Layer 6 of a small transformer language model trained on English Wikipedia (12 layers, counted from 0, width 96).
A neuron's activation on a vector x is SiLU(gate . x) times (in . x), where the dot is the dot product.

Input weights of the MLP neurons that the questions are about. A number n stands for (n - 128) times 0.0067.
n4 gate: 148, 99, 78, 117, 129, 138, 160, 126, 111, 96, 165, 106, 132, 134, 153, 130, 137, 166, 114, 90, 154, 116, 119, 91, 83, 134, 119, 131, 179, 174, 130, 196, 182, 151, 135, 91, 103, 155, 138, 96, 164, 155, 230, 103, 166, 115, 108, 178, 99, 171, 128, 127, 163, 106, 119, 209, 147, 121, 143, 186, 145, 137, 210, 158, 154, 77, 155, 136, 107, 112, 139, 80, 73, 91, 128, 150, 120, 170, 145, 161, 168, 100, 135, 149, 86, 132, 139, 113, 113, 105, 175, 130, 105, 107, 104, 121
n9 gate: 212, 157, 129, 127, 152, 154, 159, 140, 100, 175, 148, 98, 170, 148, 135, 122, 137, 158, 140, 98, 167, 118, 152, 149, 136, 118, 67, 118, 122, 125, 58, 133, 56, 156, 132, 176, 69, 102, 86, 156, 173, 68, 122, 124, 178, 106, 137, 115, 130, 166, 114, 156, 162, 103, 125, 184, 148, 121, 88, 142, 128, 125, 129, 123, 171, 129, 139, 148, 157, 145, 141, 184, 88, 145, 92, 139, 113, 132, 114, 135, 111, 197, 159, 142, 108, 141, 77, 87, 114, 187, 81, 102, 130, 165, 168, 140
n15 gate: 81, 123, 163, 116, 122, 133, 184, 131, 159, 90, 94, 112, 114, 127, 117, 146, 72, 97, 169, 91, 141, 147, 193, 90, 162, 182, 81, 123, 96, 122, 111, 142, 129, 187, 160, 125, 84, 120, 80, 113, 122, 103, 108, 109, 169, 165, 90, 204, 147, 118, 87, 156, 93, 129, 141, 132, 141, 85, 116, 121, 114, 129, 146, 165, 186, 164, 166, 168, 136, 137, 114, 33, 86, 204, 120, 105, 69, 109, 139, 155, 105, 132, 108, 145, 159, 167, 187, 96, 111, 106, 140, 77, 166, 119, 133, 121
n49 gate: 130, 125, 115, 155, 146, 144, 143, 93, 112, 116, 76, 60, 113, 91, 99, 145, 142, 86, 157, 102, 90, 99, 151, 122, 143, 146, 105, 107, 160, 104, 184, 146, 117, 104, 157, 130, 119, 128, 142, 120, 96, 155, 77, 97, 143, 135, 118, 129, 139, 137, 74, 149, 143, 133, 92, 118, 141, 167, 146, 202, 92, 155, 156, 110, 99, 154, 175, 109, 163, 182, 159, 92, 86, 153, 162, 147, 93, 155, 180, 115, 150, 112, 161, 136, 83, 83, 143, 136, 125, 141, 118, 93, 151, 93, 136, 126
n99 gate: 54, 126, 171, 132, 143, 114, 147, 110, 103, 166, 130, 151, 147, 70, 123, 138, 136, 124, 118, 164, 105, 130, 145, 142, 112, 100, 168, 188, 101, 110, 108, 100, 106, 165, 168, 155, 167, 110, 99, 41, 130, 89, 114, 98, 145, 157, 148, 120, 106, 174, 149, 160, 134, 104, 66, 115, 132, 112, 139, 164, 101, 134, 103, 137, 136, 158, 92, 105, 137, 156, 89, 140, 113, 114, 123, 147, 118, 87, 117, 92, 118, 85, 141, 124, 94, 93, 131, 101, 118, 61, 144, 117, 85, 97, 120, 171
n113 gate: 171, 115, 131, 152, 119, 148, 129, 201, 100, 125, 140, 106, 112, 93, 171, 112, 116, 136, 102, 69, 114, 70, 90, 98, 141, 125, 101, 140, 147, 62, 188, 113, 151, 193, 65, 118, 100, 132, 104, 96, 125, 106, 108, 50, 114, 135, 145, 167, 108, 73, 129, 135, 95, 97, 142, 135, 92, 99, 133, 120, 135, 119, 164, 141, 154, 133, 141, 98, 140, 123, 123, 90, 94, 96, 167, 85, 111, 106, 134, 145, 121, 108, 111, 153, 92, 137, 187, 162, 135, 149, 154, 61, 73, 129, 133, 118
n131 gate: 118, 208, 131, 122, 86, 156, 116, 187, 111, 145, 85, 189, 121, 126, 111, 141, 144, 147, 158, 61, 147, 71, 117, 159, 156, 140, 94, 107, 186, 148, 153, 99, 124, 194, 124, 133, 128, 101, 117, 142, 143, 169, 92, 149, 132, 125, 105, 123, 88, 142, 146, 124, 148, 122, 147, 154, 137, 107, 139, 152, 115, 183, 124, 178, 130, 123, 86, 103, 152, 192, 136, 180, 108, 141, 81, 132, 140, 111, 187, 111, 94, 161, 175, 128, 128, 142, 132, 120, 97, 151, 143, 145, 122, 154, 119, 117
n219 gate: 135, 157, 172, 174, 130, 138, 151, 144, 152, 99, 182, 146, 124, 144, 34, 130, 56, 144, 158, 147, 148, 113, 149, 71, 156, 90, 105, 147, 125, 171, 171, 136, 151, 136, 141, 78, 147, 79, 117, 100, 172, 89, 114, 90, 105, 171, 175, 178, 140, 122, 128, 173, 82, 147, 104, 140, 135, 121, 111, 136, 117, 100, 108, 126, 129, 185, 139, 107, 121, 106, 222, 136, 157, 149, 148, 109, 150, 146, 111, 101, 138, 112, 133, 125, 116, 84, 165, 115, 123, 118, 132, 141, 112, 157, 85, 167
n273 gate: 119, 111, 118, 149, 177, 101, 136, 91, 112, 140, 101, 160, 141, 79, 124, 102, 163, 155, 127, 149, 123, 179, 158, 109, 167, 86, 155, 155, 140, 158, 174, 162, 139, 148, 141, 74, 185, 137, 75, 139, 120, 105, 85, 82, 134, 124, 72, 138, 139, 140, 132, 192, 170, 139, 136, 156, 146, 99, 105, 124, 166, 110, 146, 130, 146, 125, 134, 176, 148, 144, 108, 106, 115, 174, 151, 69, 132, 136, 146, 84, 103, 101, 126, 139, 178, 112, 117, 144, 66, 171, 103, 70, 109, 111, 99, 148
n292 gate: 137, 112, 135, 143, 178, 101, 90, 133, 199, 121, 124, 83, 145, 89, 95, 127, 127, 195, 55, 148, 151, 131, 132, 171, 102, 118, 59, 134, 112, 165, 166, 96, 72, 165, 62, 113, 121, 158, 107, 154, 177, 122, 135, 131, 122, 135, 6, 119, 137, 131, 136, 158, 179, 116, 135, 159, 92, 127, 80, 138, 138, 139, 143, 113, 142, 97, 94, 86, 118, 122, 119, 118, 114, 126, 122, 116, 91, 150, 158, 127, 100, 82, 124, 111, 125, 120, 141, 101, 134, 126, 136, 95, 177, 112, 74, 100
n323 gate: 136, 169, 118, 120, 173, 142, 176, 150, 139, 107, 140, 155, 118, 84, 140, 152, 104, 156, 202, 131, 62, 103, 105, 143, 118, 145, 49, 98, 131, 116, 142, 132, 98, 145, 140, 154, 115, 142, 134, 132, 77, 89, 107, 144, 125, 143, 132, 117, 129, 186, 157, 153, 124, 148, 135, 125, 139, 120, 69, 103, 108, 162, 151, 202, 165, 131, 136, 65, 83, 144, 145, 132, 164, 168, 99, 119, 106, 103, 145, 178, 118, 92, 135, 118, 163, 108, 122, 131, 127, 111, 131, 157, 143, 129, 87, 149
n373 gate: 107, 76, 149, 141, 168, 127, 147, 181, 174, 105, 153, 141, 175, 91, 158, 93, 148, 125, 176, 161, 15, 155, 163, 109, 147, 121, 142, 140, 96, 162, 101, 87, 126, 161, 114, 195, 107, 88, 121, 135, 79, 122, 94, 69, 160, 134, 98, 123, 167, 114, 82, 150, 150, 74, 139, 135, 117, 129, 105, 164, 123, 131, 121, 103, 151, 117, 120, 180, 105, 156, 95, 99, 84, 81, 69, 171, 148, 100, 156, 105, 123, 113, 93, 140, 126, 93, 149, 153, 127, 111, 186, 97, 133, 138, 137, 153
n4 in: 137, 145, 138, 142, 113, 78, 123, 112, 123, 125, 91, 118, 154, 112, 133, 169, 160, 132, 153, 110, 118, 103, 131, 133, 148, 120, 141, 107, 130, 169, 172, 89, 120, 168, 149, 148, 122, 137, 147, 117, 39, 77, 155, 110, 155, 127, 89, 138, 117, 140, 93, 60, 105, 158, 200, 129, 109, 127, 169, 159, 115, 108, 119, 188, 121, 120, 130, 67, 158, 193, 142, 151, 153, 111, 135, 126, 95, 181, 89, 131, 138, 189, 109, 121, 144, 164, 139, 120, 109, 174, 118, 98, 120, 153, 151, 140
n9 in: 174, 89, 125, 105, 139, 144, 89, 78, 121, 179, 148, 129, 142, 83, 78, 139, 111, 154, 149, 169, 101, 165, 171, 76, 177, 195, 87, 155, 132, 123, 124, 100, 185, 147, 149, 142, 113, 101, 106, 144, 90, 89, 131, 125, 77, 126, 154, 146, 170, 114, 106, 107, 145, 108, 120, 111, 107, 128, 187, 139, 76, 140, 132, 126, 152, 173, 126, 80, 143, 157, 145, 87, 102, 94, 149, 132, 130, 99, 162, 120, 105, 80, 122, 157, 154, 81, 166, 126, 145, 141, 110, 92, 150, 162, 153, 143
n15 in: 110, 162, 114, 69, 99, 130, 110, 107, 137, 137, 169, 93, 96, 138, 139, 111, 139, 163, 153, 133, 150, 136, 120, 113, 139, 178, 192, 167, 94, 100, 179, 106, 117, 147, 134, 168, 81, 157, 155, 130, 126, 114, 131, 110, 157, 159, 84, 116, 123, 125, 138, 97, 147, 94, 93, 106, 50, 146, 127, 120, 215, 109, 141, 157, 65, 167, 140, 157, 101, 104, 126, 139, 174, 123, 128, 112, 150, 134, 136, 123, 130, 117, 75, 166, 119, 96, 62, 114, 109, 130, 162, 113, 88, 148, 140, 74
n49 in: 145, 125, 132, 84, 126, 112, 135, 129, 121, 112, 133, 93, 135, 101, 134, 122, 115, 164, 114, 171, 122, 117, 122, 203, 135, 168, 126, 154, 88, 130, 130, 196, 183, 116, 151, 147, 67, 135, 80, 171, 144, 130, 156, 143, 102, 152, 126, 130, 77, 135, 112, 74, 84, 121, 108, 89, 103, 100, 130, 141, 141, 93, 125, 100, 162, 99, 160, 101, 99, 138, 139, 170, 173, 145, 124, 114, 137, 121, 134, 115, 136, 155, 135, 126, 134, 160, 95, 132, 163, 136, 126, 114, 140, 179, 126, 87
n99 in: 86, 127, 125, 147, 140, 98, 129, 73, 150, 105, 137, 125, 174, 130, 185, 108, 133, 126, 144, 145, 91, 125, 102, 122, 90, 148, 191, 137, 118, 137, 119, 113, 75, 128, 121, 142, 158, 117, 165, 111, 117, 122, 171, 140, 121, 149, 142, 126, 120, 198, 135, 87, 111, 119, 109, 159, 108, 133, 114, 160, 158, 121, 105, 150, 62, 126, 101, 161, 119, 147, 84, 166, 118, 92, 93, 147, 123, 141, 117, 99, 167, 189, 118, 97, 180, 131, 144, 132, 120, 146, 117, 108, 180, 157, 183, 140
n113 in: 130, 121, 136, 102, 139, 104, 118, 154, 147, 126, 125, 63, 168, 125, 141, 173, 138, 159, 144, 103, 150, 118, 58, 151, 177, 144, 109, 127, 119, 143, 134, 126, 124, 115, 120, 124, 104, 105, 119, 158, 119, 172, 121, 174, 153, 93, 62, 72, 89, 162, 91, 80, 112, 137, 97, 150, 146, 101, 116, 90, 145, 161, 125, 126, 113, 131, 154, 81, 93, 78, 74, 158, 155, 90, 120, 130, 149, 129, 108, 170, 173, 153, 175, 138, 131, 110, 136, 120, 111, 111, 169, 122, 142, 91, 161, 113
n131 in: 119, 155, 99, 110, 78, 67, 115, 116, 90, 105, 85, 112, 198, 96, 168, 191, 115, 148, 120, 145, 118, 144, 105, 135, 85, 130, 106, 165, 82, 197, 94, 148, 141, 139, 130, 87, 102, 145, 121, 150, 147, 181, 130, 128, 121, 126, 123, 83, 141, 105, 105, 101, 101, 128, 137, 110, 108, 118, 124, 162, 156, 162, 90, 151, 113, 124, 137, 109, 90, 127, 162, 72, 144, 146, 130, 144, 132, 122, 123, 162, 109, 147, 173, 124, 108, 156, 111, 138, 140, 115, 132, 84, 116, 75, 118, 125
n219 in: 150, 131, 176, 95, 137, 125, 134, 125, 115, 147, 143, 103, 117, 107, 153, 187, 116, 133, 119, 119, 111, 174, 140, 110, 126, 161, 110, 155, 159, 137, 132, 105, 148, 127, 177, 112, 133, 119, 171, 118, 153, 132, 127, 134, 177, 114, 130, 139, 116, 140, 130, 151, 75, 92, 116, 161, 155, 140, 153, 170, 144, 135, 165, 97, 133, 113, 158, 108, 162, 173, 142, 81, 138, 97, 191, 211, 123, 103, 128, 122, 128, 149, 146, 120, 86, 128, 77, 176, 166, 114, 107, 60, 168, 117, 135, 75
n273 in: 136, 124, 106, 136, 145, 104, 120, 150, 135, 176, 121, 95, 137, 118, 112, 199, 134, 126, 143, 142, 126, 129, 63, 58, 145, 120, 103, 136, 107, 162, 141, 110, 172, 154, 147, 120, 200, 106, 190, 148, 116, 137, 113, 170, 140, 138, 125, 93, 114, 107, 135, 128, 139, 134, 180, 134, 146, 84, 119, 97, 192, 117, 103, 123, 107, 144, 177, 130, 142, 127, 102, 131, 130, 141, 110, 136, 130, 88, 156, 114, 117, 134, 177, 117, 84, 115, 108, 159, 97, 175, 138, 97, 134, 104, 142, 80
n292 in: 69, 115, 111, 139, 106, 131, 109, 140, 101, 146, 93, 134, 102, 136, 136, 108, 100, 123, 120, 131, 110, 109, 124, 121, 98, 105, 146, 159, 90, 117, 139, 135, 138, 118, 95, 156, 121, 149, 155, 164, 166, 151, 130, 49, 175, 93, 161, 132, 197, 95, 136, 173, 139, 157, 103, 148, 142, 149, 143, 107, 129, 126, 98, 132, 147, 80, 98, 113, 72, 166, 128, 112, 149, 126, 162, 134, 141, 145, 133, 132, 143, 140, 84, 131, 162, 64, 153, 104, 104, 88, 175, 105, 112, 139, 207, 142
n323 in: 137, 126, 112, 165, 127, 103, 141, 118, 130, 138, 127, 88, 145, 93, 87, 124, 99, 145, 101, 150, 150, 95, 129, 83, 118, 64, 115, 126, 155, 183, 63, 124, 104, 117, 161, 164, 157, 157, 164, 172, 194, 147, 181, 116, 105, 106, 137, 150, 114, 136, 128, 126, 86, 170, 141, 143, 102, 131, 101, 126, 103, 150, 119, 119, 135, 137, 166, 150, 144, 111, 132, 106, 123, 105, 118, 70, 138, 130, 147, 82, 172, 118, 139, 119, 136, 141, 99, 131, 99, 124, 104, 80, 121, 135, 110, 104
n373 in: 132, 92, 137, 115, 138, 179, 149, 118, 115, 105, 155, 97, 145, 123, 89, 108, 170, 105, 147, 107, 96, 108, 79, 113, 126, 142, 174, 100, 140, 125, 116, 123, 100, 90, 140, 115, 110, 99, 131, 77, 74, 118, 151, 81, 70, 93, 134, 167, 164, 109, 125, 110, 78, 104, 100, 144, 82, 142, 165, 140, 90, 158, 150, 118, 140, 123, 139, 86, 100, 173, 124, 113, 140, 119, 140, 121, 156, 90, 183, 131, 163, 148, 144, 151, 142, 135, 141, 117, 120, 114, 104, 174, 214, 100, 149, 141

Each question shows a token from some text and the vector x that enters the MLP there. A number n stands for (n - 128) times 0.028.

" b": 119, 113, 145, 91, 136, 154, 56, 128, 145, 145, 146, 172, 177, 109, 129, 133, 147, 92, 129, 158, 165, 140, 142, 112, 86, 126, 113, 131, 152, 106, 123, 128, 175, 111, 150, 154, 131, 113, 156, 100, 105, 115, 112, 188, 123, 114, 126, 119, 117, 94, 145, 109, 106, 125, 164, 93, 132, 154, 137, 154, 101, 127, 137, 143, 125, 117, 125, 173, 154, 123, 137, 127, 152, 128, 155, 97, 86, 100, 96, 125, 124, 109, 117, 145, 114, 134, 142, 131, 117, 131, 118, 128, 163, 122, 124, 140
The two highest activations, in order: n292, n113

"l": 109, 100, 180, 152, 104, 120, 86, 139, 123, 135, 95, 144, 158, 134, 122, 93, 167, 127, 134, 139, 99, 133, 195, 114, 104, 78, 123, 106, 152, 109, 104, 154, 133, 124, 117, 138, 119, 127, 144, 209, 95, 147, 104, 131, 136, 112, 155, 106, 119, 158, 87, 120, 134, 130, 154, 67, 156, 83, 143, 157, 103, 137, 133, 102, 134, 114, 124, 138, 162, 119, 95, 122, 149, 105, 114, 107, 99, 133, 115, 126, 126, 144, 150, 165, 152, 121, 143, 178, 143, 90, 76, 118, 150, 121, 129, 138
Which neuron fires most, and how strongly? n15, at about 0.54

"and": 150, 98, 112, 142, 198, 99, 74, 60, 139, 127, 131, 148, 127, 80, 165, 143, 151, 134, 164, 109, 101, 170, 88, 85, 148, 154, 142, 120, 161, 161, 146, 174, 126, 144, 115, 87, 116, 166, 131, 162, 113, 127, 124, 134, 64, 119, 123, 131, 130, 151, 114, 97, 121, 108, 106, 127, 104, 145, 118, 103, 121, 129, 113, 124, 128, 123, 121, 107, 152, 172, 147, 92, 150, 165, 148, 148, 90, 96, 122, 132, 131, 112, 128, 115, 139, 129, 160, 142, 115, 157, 118, 121, 121, 122, 150, 138
Which of these neurons fires most? n273

"ol": 143, 124, 178, 93, 115, 175, 47, 158, 169, 122, 124, 130, 163, 91, 103, 135, 126, 117, 98, 143, 148, 132, 149, 158, 133, 130, 151, 136, 124, 125, 108, 72, 116, 157, 134, 131, 125, 135, 148, 152, 140, 143, 123, 140, 109, 111, 129, 119, 101, 129, 74, 134, 155, 136, 152, 117, 80, 175, 119, 144, 109, 155, 152, 82, 150, 109, 120, 153, 107, 150, 107, 131, 133, 123, 176, 128, 134, 103, 97, 129, 127, 159, 136, 97, 95, 112, 115, 109, 145, 121, 117, 190, 95, 118, 167, 153
Which neuron fires most, and how strongly? n373, at about 0.4

"ic": 133, 106, 104, 113, 100, 115, 129, 112, 143, 158, 120, 133, 114, 127, 121, 94, 168, 101, 118, 132, 149, 90, 107, 116, 144, 151, 168, 178, 115, 160, 92, 69, 138, 108, 143, 132, 99, 118, 103, 114, 162, 122, 118, 128, 130, 105, 152, 66, 137, 110, 135, 133, 121, 117, 142, 112, 87, 136, 135, 110, 141, 71, 113, 90, 124, 91, 165, 153, 108, 148, 70, 150, 136, 119, 149, 106, 133, 148, 135, 83, 97, 111, 107, 110, 154, 145, 146, 156, 82, 121, 140, 81, 102, 111, 108, 147
Which of these neurons fires most? n273

"n": 137, 99, 122, 179, 104, 146, 52, 140, 143, 99, 110, 132, 81, 126, 140, 125, 141, 136, 146, 115, 118, 171, 104, 111, 110, 134, 119, 163, 149, 113, 130, 132, 118, 134, 172, 122, 124, 108, 94, 70, 141, 142, 97, 138, 104, 121, 113, 156, 139, 93, 108, 122, 101, 115, 144, 109, 119, 146, 107, 146, 147, 165, 95, 59, 153, 124, 164, 112, 138, 150, 104, 142, 158, 109, 163, 94, 160, 168, 101, 127, 105, 113, 150, 126, 156, 126, 112, 117, 152, 129, 148, 116, 133, 178, 129, 99
The two highest activations, in order: n219, n99

" D": 136, 93, 152, 95, 108, 136, 70, 108, 122, 144, 142, 161, 141, 133, 116, 159, 179, 117, 173, 113, 132, 144, 122, 106, 78, 145, 140, 125, 156, 118, 110, 118, 190, 125, 144, 153, 96, 152, 141, 141, 105, 131, 103, 158, 144, 133, 111, 118, 127, 144, 134, 92, 69, 138, 122, 138, 135, 117, 147, 171, 147, 102, 118, 125, 139, 122, 121, 122, 123, 113, 110, 126, 141, 114, 132, 151, 126, 152, 103, 157, 124, 131, 137, 123, 106, 123, 114, 102, 87, 106, 107, 138, 135, 151, 160, 122
Which neuron fires most, and how strongly? n4, at about 1.3

" (": 136, 108, 126, 159, 171, 149, 77, 130, 122, 116, 147, 49, 149, 135, 114, 104, 182, 86, 141, 149, 110, 124, 86, 163, 102, 130, 123, 135, 159, 129, 171, 133, 173, 121, 144, 168, 102, 128, 146, 181, 121, 158, 123, 149, 142, 115, 149, 146, 133, 100, 124, 87, 124, 127, 121, 119, 176, 131, 117, 115, 122, 126, 161, 135, 89, 114, 154, 169, 133, 149, 102, 74, 102, 157, 128, 134, 131, 129, 113, 143, 125, 101, 139, 131, 151, 111, 131, 147, 119, 134, 129, 159, 151, 107, 163, 127
The two highest activations, in order: n373, n49

"en": 138, 135, 129, 144, 112, 162, 42, 143, 139, 150, 101, 115, 123, 151, 140, 146, 114, 114, 112, 89, 73, 178, 137, 72, 143, 109, 153, 141, 140, 124, 124, 126, 122, 110, 140, 174, 106, 79, 148, 122, 99, 125, 170, 142, 89, 148, 99, 126, 116, 170, 133, 96, 88, 146, 152, 109, 74, 168, 119, 134, 81, 97, 142, 128, 119, 116, 147, 117, 113, 149, 143, 155, 138, 151, 87, 131, 125, 130, 110, 129, 133, 127, 133, 152, 152, 106, 123, 158, 138, 171, 153, 134, 144, 137, 126, 145
Which neuron fires most, and how strongly? n373, at about 1.5

"c": 128, 143, 139, 122, 98, 126, 82, 69, 107, 119, 120, 136, 101, 110, 160, 153, 166, 160, 131, 108, 111, 115, 127, 134, 125, 127, 167, 128, 110, 94, 103, 107, 114, 135, 162, 161, 149, 122, 134, 123, 148, 122, 173, 159, 98, 91, 107, 131, 132, 80, 138, 124, 108, 88, 105, 82, 110, 115, 134, 128, 46, 87, 113, 86, 135, 126, 133, 96, 113, 101, 97, 132, 190, 111, 149, 112, 139, 146, 124, 123, 168, 115, 132, 89, 119, 127, 92, 145, 146, 94, 133, 141, 143, 106, 138, 169
Which of these neurons fires most? n99

"ur": 107, 154, 123, 138, 122, 139, 104, 138, 135, 145, 103, 100, 132, 157, 120, 125, 133, 87, 150, 123, 135, 110, 99, 150, 107, 145, 151, 156, 124, 119, 134, 134, 79, 99, 120, 172, 86, 117, 128, 92, 140, 120, 89, 115, 163, 96, 90, 133, 159, 115, 122, 133, 101, 110, 172, 82, 70, 123, 116, 127, 132, 99, 129, 111, 140, 112, 150, 51, 141, 111, 146, 86, 148, 104, 162, 75, 127, 110, 134, 134, 121, 132, 103, 111, 158, 187, 94, 120, 142, 121, 121, 123, 139, 96, 115, 111
Which neuron fires most, and how strongly? n15, at about 2

"v": 111, 123, 159, 168, 118, 139, 88, 133, 127, 123, 93, 157, 126, 123, 145, 132, 165, 122, 155, 107, 139, 130, 128, 124, 89, 118, 185, 126, 110, 110, 111, 121, 164, 133, 117, 138, 102, 182, 130, 105, 154, 86, 141, 111, 130, 155, 100, 92, 128, 120, 164, 89, 121, 84, 143, 119, 86, 171, 102, 136, 106, 87, 120, 98, 144, 112, 119, 154, 103, 128, 110, 142, 117, 114, 115, 162, 159, 111, 94, 121, 113, 158, 132, 127, 158, 187, 105, 160, 104, 145, 108, 179, 139, 94, 124, 108
Which of these neurons fires most? n9

"h": 140, 115, 139, 120, 120, 92, 122, 133, 151, 154, 130, 131, 140, 162, 134, 127, 115, 117, 163, 142, 144, 118, 131, 102, 115, 103, 163, 97, 99, 116, 115, 146, 173, 133, 115, 135, 96, 149, 156, 141, 137, 189, 149, 162, 104, 117, 120, 112, 116, 132, 94, 85, 95, 169, 163, 102, 147, 166, 136, 92, 113, 143, 106, 107, 153, 137, 108, 108, 113, 68, 132, 188, 160, 163, 100, 106, 112, 99, 163, 142, 95, 110, 173, 151, 116, 109, 135, 122, 155, 103, 171, 148, 118, 127, 149, 118
Which of these neurons fires most? n219

"t": 151, 151, 60, 151, 77, 132, 118, 151, 168, 139, 144, 102, 178, 126, 119, 120, 164, 128, 126, 81, 98, 166, 113, 99, 131, 152, 140, 157, 118, 151, 155, 146, 138, 112, 131, 160, 134, 146, 155, 136, 96, 103, 87, 128, 146, 129, 156, 124, 147, 70, 147, 95, 110, 116, 131, 119, 140, 116, 126, 101, 115, 83, 125, 140, 159, 159, 115, 144, 133, 134, 146, 103, 135, 128, 121, 125, 126, 102, 90, 146, 153, 153, 133, 143, 138, 160, 110, 158, 102, 99, 162, 128, 178, 140, 135, 31
The two highest activations, in order: n15, n373

"ith": 118, 186, 112, 85, 114, 113, 95, 118, 97, 133, 124, 104, 177, 97, 161, 137, 133, 97, 147, 136, 141, 161, 136, 126, 101, 123, 98, 103, 154, 98, 150, 158, 148, 126, 129, 120, 127, 129, 96, 167, 97, 153, 127, 127, 93, 114, 150, 116, 98, 138, 122, 111, 133, 108, 137, 160, 71, 154, 126, 118, 146, 139, 123, 128, 109, 66, 131, 113, 72, 100, 174, 136, 134, 156, 109, 123, 94, 108, 197, 156, 121, 133, 146, 139, 128, 100, 86, 96, 124, 124, 110, 118, 115, 172, 95, 155
Which neuron fires most, and how strongly? n131, at about 5.2

"ity": 90, 129, 104, 117, 108, 151, 93, 127, 160, 130, 129, 92, 165, 166, 122, 144, 135, 101, 142, 134, 162, 157, 153, 102, 143, 142, 177, 125, 103, 158, 155, 133, 155, 108, 176, 120, 85, 155, 173, 178, 80, 93, 120, 120, 135, 124, 161, 141, 173, 113, 131, 123, 131, 85, 64, 82, 156, 115, 135, 131, 111, 127, 149, 140, 91, 118, 111, 121, 131, 168, 127, 137, 144, 143, 160, 113, 156, 122, 164, 122, 113, 105, 96, 110, 150, 111, 143, 133, 108, 114, 137, 112, 176, 120, 99, 120
Which of these neurons fires most? n15

" a": 146, 127, 129, 125, 134, 147, 82, 126, 134, 150, 163, 113, 175, 128, 125, 108, 131, 43, 125, 122, 142, 124, 108, 133, 101, 96, 115, 149, 122, 115, 106, 142, 137, 141, 155, 148, 116, 137, 165, 110, 112, 84, 97, 189, 130, 97, 83, 129, 146, 132, 136, 106, 118, 95, 124, 160, 162, 128, 94, 108, 124, 150, 110, 110, 130, 81, 154, 129, 147, 109, 120, 134, 131, 161, 166, 131, 132, 176, 124, 120, 130, 104, 97, 143, 122, 159, 148, 138, 142, 151, 164, 163, 120, 142, 139, 77
Which of these neurons fires most? n131

"ist": 152, 177, 98, 128, 133, 86, 96, 164, 143, 106, 139, 144, 144, 142, 130, 62, 141, 167, 122, 133, 144, 109, 140, 139, 123, 152, 139, 212, 150, 152, 131, 102, 119, 136, 142, 122, 107, 133, 140, 137, 122, 128, 156, 147, 113, 95, 114, 136, 109, 138, 113, 151, 83, 101, 125, 118, 129, 181, 131, 84, 95, 77, 118, 115, 99, 64, 103, 141, 106, 141, 123, 54, 160, 127, 99, 94, 146, 158, 122, 121, 151, 130, 139, 178, 170, 170, 142, 113, 103, 139, 137, 120, 167, 112, 130, 91
Which of these neurons fires most? n292

"ly": 122, 172, 88, 139, 102, 158, 80, 121, 164, 161, 116, 100, 167, 136, 138, 140, 141, 111, 107, 115, 145, 142, 177, 117, 159, 129, 164, 106, 149, 88, 153, 114, 122, 149, 132, 128, 96, 146, 170, 151, 163, 124, 152, 159, 112, 154, 122, 150, 127, 108, 113, 95, 129, 131, 128, 98, 106, 120, 121, 146, 109, 94, 141, 139, 124, 117, 92, 164, 108, 110, 127, 99, 156, 146, 109, 118, 153, 134, 135, 163, 118, 93, 136, 163, 178, 117, 111, 129, 159, 166, 172, 207, 131, 132, 104, 147
Which of these neurons fires most? n219

"e": 160, 180, 146, 122, 89, 109, 141, 126, 156, 118, 169, 115, 134, 168, 103, 154, 165, 100, 121, 102, 157, 125, 141, 115, 171, 141, 104, 136, 120, 132, 109, 117, 148, 104, 71, 150, 115, 134, 147, 165, 130, 154, 62, 147, 173, 131, 135, 111, 132, 129, 130, 140, 129, 117, 128, 84, 85, 141, 140, 80, 130, 77, 127, 110, 96, 121, 185, 90, 146, 107, 130, 143, 132, 131, 137, 133, 117, 91, 169, 120, 122, 126, 123, 106, 112, 148, 117, 128, 119, 92, 110, 144, 103, 143, 109, 117
Which neuron fires most, and how strongly? n99, at about 0.61

"um": 109, 88, 114, 122, 139, 125, 137, 108, 125, 107, 75, 131, 154, 116, 146, 89, 119, 84, 114, 97, 141, 110, 145, 131, 123, 132, 125, 185, 157, 121, 119, 94, 126, 139, 134, 104, 68, 145, 128, 117, 183, 135, 133, 134, 108, 150, 152, 130, 139, 145, 127, 121, 119, 102, 108, 99, 148, 66, 129, 85, 115, 109, 121, 169, 128, 101, 137, 132, 93, 101, 87, 108, 86, 163, 156, 112, 118, 138, 175, 107, 156, 144, 85, 136, 183, 101, 166, 139, 150, 126, 106, 85, 106, 110, 128, 50
The two highest activations, in order: n15, n292

"ation": 102, 97, 119, 121, 117, 124, 99, 67, 123, 92, 104, 116, 162, 122, 132, 139, 126, 126, 133, 119, 166, 149, 123, 115, 129, 143, 124, 134, 106, 127, 109, 122, 182, 139, 143, 114, 116, 134, 109, 142, 91, 98, 117, 135, 104, 130, 150, 133, 114, 126, 119, 116, 118, 77, 105, 67, 162, 109, 143, 104, 147, 115, 128, 111, 91, 121, 116, 92, 83, 134, 174, 97, 141, 170, 141, 116, 171, 110, 106, 159, 116, 157, 115, 160, 121, 91, 116, 91, 102, 129, 98, 157, 103, 176, 111, 90
Which of these neurons fires most? n15

"ial": 160, 123, 133, 119, 101, 180, 114, 142, 143, 140, 134, 145, 133, 139, 110, 135, 171, 144, 143, 137, 150, 179, 131, 103, 139, 139, 188, 161, 104, 117, 166, 148, 156, 125, 99, 114, 97, 149, 128, 206, 88, 177, 86, 134, 94, 127, 167, 102, 139, 164, 124, 118, 98, 146, 126, 97, 143, 102, 146, 120, 127, 120, 124, 112, 73, 153, 160, 138, 101, 166, 124, 122, 168, 139, 124, 147, 119, 127, 108, 93, 142, 125, 159, 122, 151, 137, 113, 146, 80, 138, 103, 85, 147, 117, 108, 108
The two highest activations, in order: n273, n49

"ad": 144, 113, 105, 113, 131, 149, 108, 102, 132, 180, 160, 157, 107, 138, 106, 134, 150, 141, 98, 131, 111, 119, 143, 125, 110, 158, 146, 150, 117, 116, 123, 99, 99, 106, 147, 104, 147, 180, 140, 64, 114, 78, 161, 113, 164, 143, 125, 109, 132, 131, 93, 97, 66, 179, 97, 118, 167, 97, 131, 111, 136, 140, 157, 145, 117, 127, 136, 73, 175, 115, 102, 121, 174, 150, 102, 151, 138, 154, 114, 115, 131, 165, 92, 102, 165, 135, 131, 102, 142, 121, 163, 166, 133, 123, 145, 123
Which of these neurons fires most? n99

",": 134, 132, 132, 124, 141, 139, 38, 109, 90, 127, 174, 93, 140, 131, 128, 197, 135, 105, 113, 145, 131, 119, 121, 135, 136, 100, 115, 115, 141, 154, 157, 145, 137, 115, 140, 128, 140, 118, 110, 138, 143, 154, 97, 142, 118, 107, 142, 128, 117, 81, 142, 155, 97, 141, 104, 97, 130, 150, 104, 123, 144, 107, 144, 114, 81, 120, 130, 211, 166, 125, 133, 145, 144, 141, 135, 159, 118, 123, 138, 94, 88, 104, 150, 164, 117, 101, 129, 150, 105, 126, 137, 138, 168, 146, 141, 117
The three highest activations, in order: n273, n219, n4